Layer 9 of a small transformer language model trained on English Wikipedia (13 layers, counted from 0, width 128). Numbers have three digits each and are written without spaces.
A neuron adds its activation times its output weights to the MLP's output. To switch it off is to set its activation to zero at one token and run the rest of the model.
A neuron's activation on a vector x is SiLU(gate . x) times (in . x), where the dot is the dot product.

Input weights of the MLP neurons that the questions are about. A number n stands for (n - 500) times 0.00084.
n1 gate: 383508354639598458389312550524751529852386622293456541433400327571471088500434470599634450521475520351626467676576356779508459712438237614484410616623540455417367353689630681617643524645376707285553563356609376408443573806570194492591669664484714669359695401659516660594583423395350508578786451337446418398663449655375459549508576637278695508318755569549446594594634512521628664291483
n128 gate: 534643493504515684668829452325533345393632578356657529493470482682493422434441825482507623679612653456652688573525464496676540420533596421607515500665561599515645485291692728634427341677644589364493164349432568455475320380658618663315633406482471447555682511511640412529306427618403648581598395543419632456547352741421420664634339559452537615301375543402463555383444335518298602466582
n167 gate: 599559551417586341579414378417441552490557535402622234513532521479416514583695446486798423471511527479544497628510503659535555617493375585556610415625480333538286535448438535504497573521581661305427356406475608737466565334420696675479503628854823675612388476386594438383648486461549287399507384356567455294466572520558452534317419263385504472416556551692371452738518549486437389281679
n172 gate: 374463459507329627392493285526703530345546615485573582627527376538394344590379237568522687628458281496507719582610518534474444455256421450455339408556154260606519309545493571702440392606568633459638313459412460446444522645485341561504353577658456226534591586664523399369531705642565511579534559456379549765481282754537620407504559530301713610492444448760602661478420346629793391607530
n182 gate: 473652487322453464309686500349308566443822642408602439475451552460250562186789563557440549527584487294530775616781462418661457232278757487639392381752259613518566535448405308549504458588627821382543310295607440429237269349748338460548636611674500312561632404435408409409451694451588697700418556538623556431487252399367452172359560250561632407351426474347749283569465561689583726646460
n275 gate: 573436575516658557635424604306408536303586585660446512411496584887440359304416323664476561595625531548579560667391566572560738619540624684340607564775585504464371536556453360488464404548577496320345719312774539516496426252672391407210677557448657545548532512647388536373443354594726632260686528674508544516504512589500611524342145818696645512460544512496688532825447272556320596476645
n295 gate: 406479616589637311309486382461550364475383652382400337349529718597625658571418449337574320647403607611553493456483486599532616514347468656379380336482479415253590560496570628792581401564489608632695551329784618779458483457631629475554432558546601496282461550366682660581637556419428614233599402541392518303676585500657511489550549425521547464475593270559372560542543507446642748315583
n325 gate: 429317527570527428356481496616676665579596638461363664402579445461582547348586649539569373747725364606431406548500313496523167516683477488637430544543553445638346426391434488369310530362591358457570318339332763397485542472270504164449433812976550524410520426562504473314349322663457480527597412447386632461581492508450345593492740740692654429704516626460543352465671500653566278595626
n349 gate: 465635401535414688372514664342490668689664481702541472600465559521332423427385493549692609572486325497534503487408500611510341569289698330424452484503217469448475407535479691725541784531623507549645567503308575380438371663590413289350531571420429511633549625448319493462370297635342486715407609594398337548541216550469327469433497479684328433364493555506514483417567594434364670475633
n411 gate: 670659572549549488614508324409702454465418617378470325357531454412220458225469351382462597563573552404301772735686522511481614511667382562611705661485685393627473606492553690481515372423642323611477585515519664659368474353705577577508385325755649273389504500413412215701670492514346446622708496577542489576591244548440519617392325588519446600573343519370450447269496454600683268469276
n578 gate: 569471664439397698400672627329540417453737390449553464542760262598359343525580570673408507440361287583649529623584812425439521368403507456450661628471430460485667701637468547394410465511366271522582445294378539680614309654572467515388598323417567422558584550496576583421153600589453514457303457458191608493529653451259407496766602449413595547504637493573388461521474511486720522456464
n1 in: 440539554684527652739355461297760409579431478464511504761300472559429373594441431449372432492520401639589390526308657637327750664484433528315547673465626555638377394531690476556699753330583591472731652480693389356414465496590401500496437496590631759318421453601504418395564461541385421555913117356770531597410447603477484484691535358512440619453492650529618527699360425441767508544766
n128 in: 466682353554500642422591503651364609449413399463711419291645690538520435412497619551369418514527549572453531294583328439334648520591551417609490659503595673469610571351634419517564373520733562466500600326677401486319430610334619305503571438331370667490651486493796585503400500494421313486537430507377456500550528385687480443565404503561356249435666460450391334302472714387296557562490
n167 in: 500348565327579273538365437435622706409432364497632510443451416486531366524500275368551507442465497570527465352693693206438479424562726610497414647465443729472461503403730705507258580441360518594510391514454436479369486514424584528507455603177483389850461357541535628697405737520532584653355404631749562469500611540602497541563561619434416609535503613484639292648404479545483538574605
n172 in: 550519732462455639737598648421420344694582648508489459369450375393591664424394632526410439786680515710500397586459548549655684282576693260576350543530643647371435556553485545385410733569454233481545561337438349689388426219643508676496470554368593519588561610335701579496439421525397629334470426555431349444594610376322447601477463363477630738458887630402451443511527591192379628619397
n182 in: 539504429826444550515394405383694416454566320481704549478314428638718538744294465557515461531446670523440611457526519564492221508485401477523542700511500321473604428401628758662685515573477404412432623637481389608677619585417622504431538267549574531542584679508572595685434620597308454238798530415301420621474461706668772662673299703272416384489450325416473674477682336370485341430442
n275 in: 632476431469288529388374419455430574500500510475517322615514563610518365465391504574600447620464422249389539473545363486658347507518560475609350484451565426302496416430680703600413622504507599479315511673403432586701359439461348383468581511605514525666645342556461206531436549782617422584584445296560545737493714517607483497592582323500532600482479524672648734723421721557623524889340
n295 in: 612363537524561475455801472510586652490454513476517551344455414736438472417438617569643768504427590365646631324372554490435684541445593651596613532435343352625427363744340531587538540548434490500490587452489597518742598553290683573361300560452433450361410245578403455315538452396559234414756364383476572435360382497662394289500524469503594479324524510544624507398454583341665452479691
n325 in: 300504685521594281654391426413634468383496484309545475595529447624624710309550435542521668573457291475646366433441387612595287672363486230546598573440531606550521570218382384425574395394528361755377636588258583601490483669525574582422603482528479366514418701371454416675539388540479603468472708677262619559430620401313553559571417376581329393567436417493592426521626412465218374417586
n349 in: 382485317417421567380457610370522764570290635566493518640633584445394607591522564657478220361518415467550654455450433467274345507398493388507645298656507438416415649533396427603699360386665493511638526522679496489410432467489368412606555821540646582669452529421620478391640536397732471627645575585757409630543481546368207496386486621865357474643354622698507318493559387430394551489695
n411 in: 492470585470430439507752507611302560301473659279493600658735395515481587437481742522599576346477572534408380305493329645407400448481373412414530682571428373504300444519463504391552740492436327335786636429462500530493270584400631357492605481317540462590553776456575273474508747366266410399692357233455630389603581511331467574459438402623613644571459405490422455533477202237563582272538
n578 in: 306504476525581691641472667696486404386522592475648659435604585543493536550489602677458647350174545493437486708403548514609609658436578648380525550493527341450332328680155511364426259856475418667567633489305469417455389439669681454454344504578521642354532461451744387518446626436579589528619590585536454346539387538507711650482680543337432375393581399520454567605540659589412479406557

Output weights of the MLP neurons that the questions are about. A number n stands for (n - 500) times 0.00074.
n1: 488487404623504696422581500277511369739403367473246574591454391381512304468552174419330444536723609321516681712630465202377161326516452541364382686366375475374491523624565619636517641492635551614623483475504437573611757666629633296329647706360553469249479684573696653517336538482472123413523380686773526728544600465529434584813553413537735545516384397205491547569520568638639657349258
n128: 414552433602422398181415520725693625669454427590386414635423653567446519527515290684590305523630486500430357566593621452468859485655580622561504679274661405384516460587605452489446279548738363478441480617525654504434403457204484349557359429291405574576358580293600295265475520612364339311369470657476608583481635433564692516238430667610567331367577237356405466274286729579367688733416
n167: 605675601493508440445315438608536514514511679330398614609391362496376614567553317576397638479433526500237507312198519500434584514640589703496403472273717456504496317592335453604572477531526556708473719485547681411520685496375918526401381345431507593460534396692383302577354433724579736416566547735560473559410544594337416552637820458660523380554603486512592535446229549521463528627552
n172: 456561602504442525708582640492395469356563972530504711324403198345585496454458413748431566878701466677362515753587530649588399526390326389343321657466563444429335467560755537519404463519471258587410443508599180515467411375534237314392435575504707534360730662376807564476467500333654500360481465504443542641335621373577488586627402423584462568374858512697459667587325459477409329691330
n182: 618433149402644462369607426492400669512817719360346427807466583585405550248783547415606437437638402463512453654725656508516746550428813428483500438676278582620479663484404375330700534338433818523485218546667523393409346300581450681417754542496345412477508264577421451479481757262548768533372575640550552340456529495475338508274351437484565419371436598494749303520403623671444628592355
n275: 718587642589389611296382641573460454521405853454544612516541470607468419564379419577516425518400531301621450706237461354303529531179327422454519158702438374496454414392372365356376627423546500472523587382648698375431417464486635439457485581577541693538584572493493649369426579378511452310627648695190484429106549414459696633677723721634508515478467608323628359540631323546446549367474
n295: 539520580599352512615463560309432454485523488504579373176496468468592492672729356582354347569638634508172326665484458719726504522344300632553569488424268623364320662548348713485479726530581546387683488383521292485463425411508384459519718571447488690727639745619662425680374548393437779472297620449528433444632600403407390573222328515710433599649392645103286635504564574606255447314536
n325: 720657462634537692437696326620572523590566579631539571304199613630496373637652471496693496146660595492484639473582705345705647559492362841329456792474492429531627434857601438616537643623524481313598404415449515607610310570567612476473415586392342496431423448652588559408693516600407531389361419623942446619581671399456508601585399637587600480426512835362432421317508516508353755476432
n349: 646504526345263453459393799464563760449367305691520504328424508545687341547398457738714528389591485355645680577387352380410460331540381377343722475543560664440186656574210397682479428372584323356372621487482516676382582484438479758575446581388508608462314438388528434318351333255569451615352553711433491587227322485454545223650593575545535725277185741441208620569477700355586644563488
n411: 394550675410849449735342851686485591312423576387512333486684462640452336488456543504258321595397535375354386810395404670368509319338316495564517680425405446638722340227318779508427487625694464649541538273699504454577645476543717713468387434426319504500301688349368657587515605371423484471531674412479392637625621626642639487539618658562417410219392579716566309634473701716631527714567
n578: 737321555318364533421478420441615431417578573640559399452559378449743572366458579401228465316565289664531629799336471744444496593445643491266601566462629500539607511752273437511496467470601401579916411504389439775633421870470584360511549695252444710449471460377423500400500217548704575524606423526104333592570360355439342370522664561413483607610492496399482297473557549625460617257528

Each question names a token from some text and the token that comes next. It shows the vector x that enters the MLP there. A number n stands for (n - 500) times 0.006.

Then comes g, the gradient of the next token's log-probability with respect to the MLP's output, scaled to length 1. A neuron's effect is roughly proportional to its activation times (output weights . g). A number n stands for (n - 500) times 0.00081.

"i", then " Al"
x: 506532424470560609672270482551536420431511461504357541713511582504389708506561484366622408498418642415635479204678475270339599476343470493633321465507462652437632484340567725466474456369437510581488421498404521472570498415345523354625424458540563439541633540484410560478532567415682372481502474447548466572423567407635328602525354602555701381646409516283470365578468481369498453565444
g: 292518242440394491633434594590487568487386437435618353628537625491470565456572554299585471526238494431641372390397363300501691601747485519432587479347663494435370302473574501416497499415441400650617713347715414477638623476433574542574450490687663413678449360272300658592661521544529350518454548532542380399513397560462443643631420414475510482337520585528464407550274523603463597480420
Which neuron, switched off, raises the next token's probability most? n578

"red", then " music"
x: 509423389388672663366384487702752494441326458605449519441471568464475521482673556367627493412506566643517431484591473371502493492711397518580835493453578573601511498662394514609514485557462700672651448581662518501500312386656295499400664602546348594335473231564347483644381543583439502514690530620769474378390520458398507665449517434488535664548290690482634308559505632573643654392522
g: 289473533569611691444377548362314437257572523617639581447530510377673643450672466514376319572463524323293715555663571551436548584696537475573430509598580503509571376462764384531451548493422490515562516557540433435492592237609444523369663379629472683477541622493311753482507659534624569590532405515368631419431671622535422518407424381534401283325736584564601547553603430425487542423521
Which neuron, switched off, raises the next token's probability most? n182

"ome", then " c"
x: 466543431491377558322406443552442462376515307674605720424442629446419358469538255542437541559485453461532577276602504461463492312451457496401624482543474341550421509522365496592542449574634509530573457643589616447809560676516388573417600572478348539486502513602354458466740538675654337383433639634446578535447479465457421368500730600626407261464352562522660451407530480747565528488394
g: 443402405435541527564327341368631536643592441448487368462526399324514431671474434490390540537411606400487479398304465440472437676343336631622450479396542253618200474292511441502366428678337437389607521625303500499491504496636638620592307456516508397567446700611531544575534559448348579549567588494629346472490552493389427564463563722462489486579386249501543494753688199519368537416446
Which neuron, switched off, lowers the next token's probability most? n172

"ind", then "ana"
x: 512275561497761444345703451532702409513291525550575388454484415532433454410538520441333488435368486755542393426560451465443361354425394494330544457478506642508844590530513492262488361429534626551488571485574552514429423596402339478526483577361635463504662519587485599440646719359595335375372508488413387513402538445578525335525646595453448381299556339522598622370625400512339725566574
g: 560426527505562317408389746357567648725631633379350541579487601315514425444364542583695354478485655588339498466623452285701602523377467579531519458514457452394616593614318449606464580584416558565373543520405624523522722634466523369480415321548514549504650290435530331478430734330363406620642575397484574558492776476514436539579496562404583431549486368551707526461495669356498600432734
Which neuron, switched off, lowers the next token's probability most? n578

"og", then "t"
x: 259557393542761292400575588530593310405424586522588542540264656487426497409380385487462563506488511538425341437625329378310698518326542400512607463484443487599634623584656280520646275461613509561326537476458407294530508505479425502442507610313365353588476339304390371391697543436364535587409458406561530521440611457612519561542560515578390446536180527566622472488507340549550503542592
g: 645437607574307566520388447385672697579598532517510528542537560542396579749453644524366495458526496554678701570608413280586578612418475238484346541520586531514514553450413665474321419420340478454511735772561425479491533640595492327555367547414472742241299622459575409575548595357411533711462272661488526501596425521419430584495458482437535672381621588506517305562328491425412451528534
Which neuron, switched off, raises the next token's probability most? n172

"im", then "-"
x: 726332503507365772412336409544629399642690382271520477455528437567491587536401485540357443435520519721358613472733411507498388519358506667560434474534543529535636687335603481380422424441633648634348543336548350614581486544439571502341559389500372428302543419450534536631435497407553430547393349498414411429567595405789609387676566545445628266521555658405536564508443572474719601415526
g: 568308551577418592488428732509568685394570451642400707456406434610434440319391559551482605553310606460522711467607685571400545584531628663424588509634605582503412478538453523398607548468544329645401627406501583524413508330337578625359514566619559496553610407712658418502365328423661587438527428592524297597411566527260512590421424198366648628390402644593643605443586494396381429325437
Which neuron, switched off, lowers the next token's probability most? n349

"C", then "ar"
x: 625491350508556353477335451560563510477713460483477516320495467386608535290579526679675405414309694444546542685566396521374536390397410310707412524602530556348427523673593476702516519468244521442441506536603627657288552551632443342430494449442578505397513426619485567639557564479570757632439675394352419390764389423574525431522464670551520623596660454551577292557380265459346763427554
g: 674619481501734657631300523693517720353570525428438571622422554547460445463546528347279643472466501569428646366739746602411656368523406253452410469662495557635527640524339468386356487403437547534627346508541571517437511385425839344388450554659375596583502400504427494516443647550323536450607506438413605404472534599612514427777547430586597485542454404543360456595530464468367476476336
Which neuron, switched off, raises the next token's probability most? n275

"ing", then " show"
x: 510459469457446560340488484363591474577533294432345534547491543540601507445678452503479701430548643658587421337571468584581560557539479334470657451609476565571550444444501479386511481348380599530651480664531648556595454232620392444487648501547327618488513406531445570569406635554561592336408529504480577533572673294354530529726581522529468521337485282326679440510494361493496557509403
g: 450597468518770497527436743394396589524576455592587451520584546619506571498424500357513342557409418275489293513536735538513712424644537397517353488725514414405346356629767543847470376497336592416540392381374546565531416383571210447370533625555601543522406507461469671439465581476492641447465435497576523397503671528521673424461407393514386649424514359557455348702505321542412456418442
Which neuron, switched off, lowers the next token's probability most? n578

"rew", then "ery"
x: 637578517464562359276403287364435648621347533358607456354287362362480347543547574443456648674409426501441573473439557634460441463394376568462328480496368454444571603640494314583118643519470514544423592590304554615583455539360492450567493407347431271411469354522520422389695650556436566346607383584511579353770588512645532547492534347372404680484318342555407563562211566575538518318613
g: 441415494548347443551614508484560670486598542374552492594513451361347487476340682605677445718421306471415582451544428463302600704438403434591381494375430365620691508516550538404573483519327615550612466661582478601351574484443490410475446577493716386720543663568203459178573485483371383456687440453381485437408472505325415556482442520543607849504482626601529422395510486511427285364540
Which neuron, switched off, raises the next token's probability most? n295

"all", then " from"
x: 609373567254646637573678379457477414407425454463520415394722462428745461464273568455413533575466285486521427346705582522466480696567550602465363375471480517528542648495569638567368584545574694468591522546324415622453624553343303579574270535488332354543517437478296567473577543480587575520600534555400408479335675433617547415563673659492268415506579422445408262431338390336374525651418
g: 543644513570384275338409485509700709452667379547262520434540386434446470422574232391537443508471487414550544481535386394392347488427521473615405398414487661476577459635467500642376469457394586418402483473455292525416398255522656565562368517552282602227571571647606513606372476438524637296363596527258549509510510468703470365561227479597633494613329593373491413584591341586471520409516
Which neuron, switched off, lowers the next token's probability most? n1

" D", then "et"
x: 504469436520475429609424578506482465301473530533457570355508524483515519537557652548686363485479383595370391419445538519490703627589374628531589458457492524507485567564431505638491260352472667596461447539474576473462710508536407557593536528425482568400454514396442665407554570253619266578469617225529502446574520363501440393452468642424636475371547350496382501508553495422401586614559
g: 485356532546466463529507571621466451650452473485591458444549298488640472319630564627600610514651550390405323570296460481450527572465389574380368509388581445631591432468400274506517377521582538653512543461701196507460479413556212606617641437556469609520499373503713529525471367548694513460544577482701638682636418584529644488143615653359501621603368440512595500656551623481513257378501
Which neuron, switched off, lowers the next token's probability most? n295

"em", then " St"
x: 673657397419462247530475338661534407392390499533703494582614511546717532497585516513504523411226460430510625456487637309442678437488626389732716357518418603495469539554312283492709425470539507372543717431509527653437386480365638659456461461489485584471506611605373526416583385470572446412438479405798423493435453313502447511540483527723404490515322503536318497623326347464453487676610
g: 503497484594317462466496375404577486411752465586573413720308556452369483425449584258449422405685512360619477526493383614569361665309579524573420615583486527671754579409593506551371451409575579566555624332621464641781372561611617606528536273529562387596677599511595388312560432501668514663479491523559486524322568499521389557287273461478328677449404287444570515618541479548503570545490
Which neuron, switched off, lowers the next token's probability most? n349

" j", then "ob"
x: 456453454541753405537653383638453633406531551474408521211533475538393656550595457698528615411629513465553375342587471510565467498575424437418517412305471403367568737510537597446236457555473630422515617454671425251402472336495651503362757499588503573630377535612341490565453465398479525431686559373603501556547627321534606410516630520368467611527297410532523441591213286398378432357664
g: 404654521457494373578531604372482381462526321408559455548514600459470522445528356455478479702455355627549637490677601667541498331482613435527139600503392765622344495645470518568647390584412515591612330582562463434483547571400325522526557530473293446449608442537297521488448382615656375343456521486671625533357666570376548435546697460440350447555555578525471499306390187329651288543491
Which neuron, switched off, lowers the next token's probability most? n275

"-", then "H"
x: 718537300435484604494299514645478337572591453449610392253510638583536597406629534417572328389469511518695324486587338513497719481468661609637446571471600573514583439298591519432613473356409526540492374567422366630315493574727570352597434494539446456349586497526694478741553567552306404508587397591438427427472493444540354565567678676360402265443380429425334734501460475514629505319401
g: 524518397535433465555475522517345584681527540613610401427420415265596618222514755439522587476455479561524480584368524585449553588311683604419347547473262481458557530431614648591618586545417353516560546449658426663578546316585528312321604531572559330588505586501637356468642448595410328520542438576546601495526514655455580523491438444585638610287370673628742137500580538424558550402322
Which neuron, switched off, raises the next token's probability most? n128

" d", then "ra"
x: 557531281450511503627521434506469419448427528481525391518550539433544536458540548650512439399736443613435362446524625661581649578687357530484601372660729489415471638448352568533555414444523646679321433560450567439401478552353351537547479635618669410466515471446421622488615403391733211584533617150429540427591420490582445439465572625445355449473468395649482564586376525508494482448573
g: 357510440546520593335574670471513330559167515495396721435546397560361276480634475538487383494513472638655518469567472404623470241552421563498415475502579414441356577400546180505512395567515532543493545370565421656435559671536409264629580498440613459708278457465559512719395409555552529821448567359464527446454481657499395666487423566503594543305530533474556612519516595346471749398539
Which neuron, switched off, lowers the next token's probability most? n167

" became", then " the"
x: 521559450487495523220322401502366495434518224496685607578541631508469477534503514460462475560496336373460572249494453502571484339516486469389449462427389364525468512540295529332528488523737591670518478541507787402772551635477523368497482478502437473485551623643440517470631603606491449476448557689504600636404433485367451330460578567474506496456369615540559488425616564627457519450633
g: 437482676531595391343619766371352636522448587492594473557326309556606618308633467576557354602610464521607437519610423665386587379525581432283528613503576536416790568443400655493417574348539551528489457372569489413529422618379438363412570263375485338411498326532518609439494529475484381422438328362728389593378560660430549339472622353418608433555430551411614494361385817429446566540443
Which neuron, switched off, raises the next token's probability most? n172

"iv", then "ided"
x: 318479602410299710562536689533508843467456430361502482403716603339426438503537460500467276710814349590456549575535441341245486362436394482543614464449379503400682509665421463532602596390371637659418655379449524652587417401417504324460404373634509737380588250485443549382443460450757443666512547486608397377523553560495564549717549455391572394567413659596427472564527383523396513601316
g: 450543561279457474586430438269533499407577536656490481487348447525594484427386642483500296577499491347490564658346545405701381338418449317684493499570424576322460453521638486371544552612587484372354546397452641651413450644584487494458667541729531443588380509395405775558381474433298522674686485458575427661523396506523631584346518454719426562118516497514467515485512506375268386393434
Which neuron, switched off, lowers the next token's probability most? n325

"ar", then "th"
x: 554249332449632478539574465482496196271534520476483377639586554454523350568488564414549356733519581503645385621721391468437491538611546305531482578624641524354439655565700453577467540709423709485468484502629384451374604764739371503407562420451338666440439394695626674454343498421321529505686361450386489587663591535506372529519534690450416470586637350479393420484308286453547541470477
g: 537379537367348726429479331413697625513530520371661510553532624489472605620603643423524528639351474360424350411466446512518641358408652663484605497466590476314580493473631374553464411576452518613437495641461443474585456312355701344578676608516525554444630659308564534352439429611309561581550520542493562569486336555431386562444788545611666521641393535566457422628369633296702377562214
Which neuron, switched off, lowers the next token's probability most? n128

" m", then "ix"
x: 657507447435468430593511486537347598410593429464464355472532370576506592568518513624410643581481574586433489458405380293539596428500618460400377449622583368486483453568573586597491355488347548666330618577409465442381706339424649383430709378560627648458579432654369666325569466677617346338578515403522594426615656281684559435563586580502427546607434535542475444666413517614391577461565
g: 439630518349453528519422310528553304529362518578597418459434437442614467581554589579472643388356532435365669693465594565572439385464607625525683484501408332335479448411351313531424431369714483231455443569673479485548637491385527626337165257472509699584461453561397725356518519504463437598592546539371583443525528486491437476377375604449530448375388572550437353356251396631583399535273
Which neuron, switched off, lowers the next token's probability most? n275

" con", then "c"
x: 544530501573479577522754481611712513402493496523603446576468610577547408267703498602454377365529537453339327516474403279538595396568550245608528386351637599463381398359471547341462361571555460403620631504458661295493591440490550548445549343417394532660520556497466425578570385381423459644655392524613641534614480493356360575485494618490521573684294499331339541545400465352322519476515
g: 591338494460629492386408461554570652591477518421409347465566585481736380520509480363544377585647411365542456571448314481390517531631591482409378522523510414406621595376582443504511549428365409711348326527514590519479567556546528670357414557391584747553346476407509423553523486616492132638717484634535488312649805517538450701368650507441452507326585442476646675648354385434298561437442
Which neuron, switched off, lowers the next token's probability most? n128

" W", then "T"
x: 631406508382588421599484477396294365583447434431470505305470543562448527524416517424604496618448621424393511405384492410473650712513384749368443449521459465388343718700448544596516350531414581502518425684552555492487761541593459468628469680492454508448469519586507551510457560339441398660516483449602474284566616275515581318459423428594594446604430467491437571548611533370477451463509
g: 538557464632399451478480617579476690472343458404592478485344554388460442457435486598469565253639409474607288477520419653388679493800308503614435541561550738296250577532418573434475324411428498531386540568280443501649551640456490599492305362344581637573436612599474539565648355542432623631441343464622361505602612553460443649488471522465501758412629560483478618426604407658564250422606
Which neuron, switched off, lowers the next token's probability most? n295

" in", then " D"
x: 544702410465437513508431586546478462512453436601599518482428484564545537362537489363395451491470737568414554431347546484447537499515428626371472380470615428517486496628385469628425459458459647492671536452517587384578533514410558496581626418581501535536397465505519534427553369426500446496646361496678432504450745566374509213514640544533570461521535336226526654322452481378482555402350
g: 470449434668406568333412444654525399415393503447363289573276383348375675462513521358500467531509608360519573461621387557473630365432604430770606584505418568242524425483629442417519452132748433580666476432471518567507505525354338379493470376435533441235410428605412654502438499515702405442531507709502364572423433517571372626538570388530362560519507224508600453642546531339580545526525
Which neuron, switched off, raises the next token's probability most? n295

"ol", then "i"
x: 678443590426645320651361604687374591464488388629396322550556752603346433762463537290357373418693484550356567535604438525712521331256617603469489403442610554495742623619375390654545546557529464644433425577360476699248686562436596321416654396475441628391425402526534542516588380415452684405544474577543462576606535412589579396638565481409488475531608583499577477406451444442552421433542
g: 538379562465457513469558284488829563273698544480283736604549691441478621617289492357767645544394583639623504615528497487586526377423410475519329449576604514605594434496575560395648670652648434528492404643491560477577546561245250477454460455583491364457504561382646497267462525501520484506561451474250530565503471596498617304548564504645479595578449553515436580552311529581480497732541
Which neuron, switched off, lowers the next token's probability most? n295

"op", then "her"
x: 537420338598535433406502537654428684599512541611532565636600450473563386492687727643681543343127612433501625603655318466274514470531474450526484490435478730612559584327649468413708434398443658440593405378607460474335495458516546356618510661255486618362611471596482623657494468403447516578323500442443415657524334499558306268518581364852592352575448459501535463364520483406513644635473
g: 425595434678543520484490495660221506485546474633679632422322736372444478747384594550184395294472469627550420560252427693614596565523502533447282575486485528561625460445499609671426542613476486549530479425609556325507687536432678484494372599548439413510370531579334595514622513536617740522571553462562461380523467456410405484629437611627220573542432413535604362410432511332462676406393
Which neuron, switched off, raises the next token's probability most? n349

"8", then "6"
x: 446468576502446508574343533354398536422515377557542623586788568548573535585529557491386407543600432477551566427643468465421751393645547618443367627656449494332601569340463397423358634452423418442499360506501529526674405429601527534579445470559542537661475301468611411608501632617483439640384442355602610515431511480538359587518721588600345555634533497664515387565456451319391665572584
g: 411483531581378405774493504641547352675370512678521462495537586386507120671623419604475478429519499450577689528411435574517557221431471526470418609525565401511477724461412349461433368545564553591483710477415421682505519411434412740468485647551613583363423259480642537231488505546489454580621565520472568463416448574603580420690653651598420600383369408587520463354629571496280557472350
Which neuron, switched off, raises the next token's probability most? n349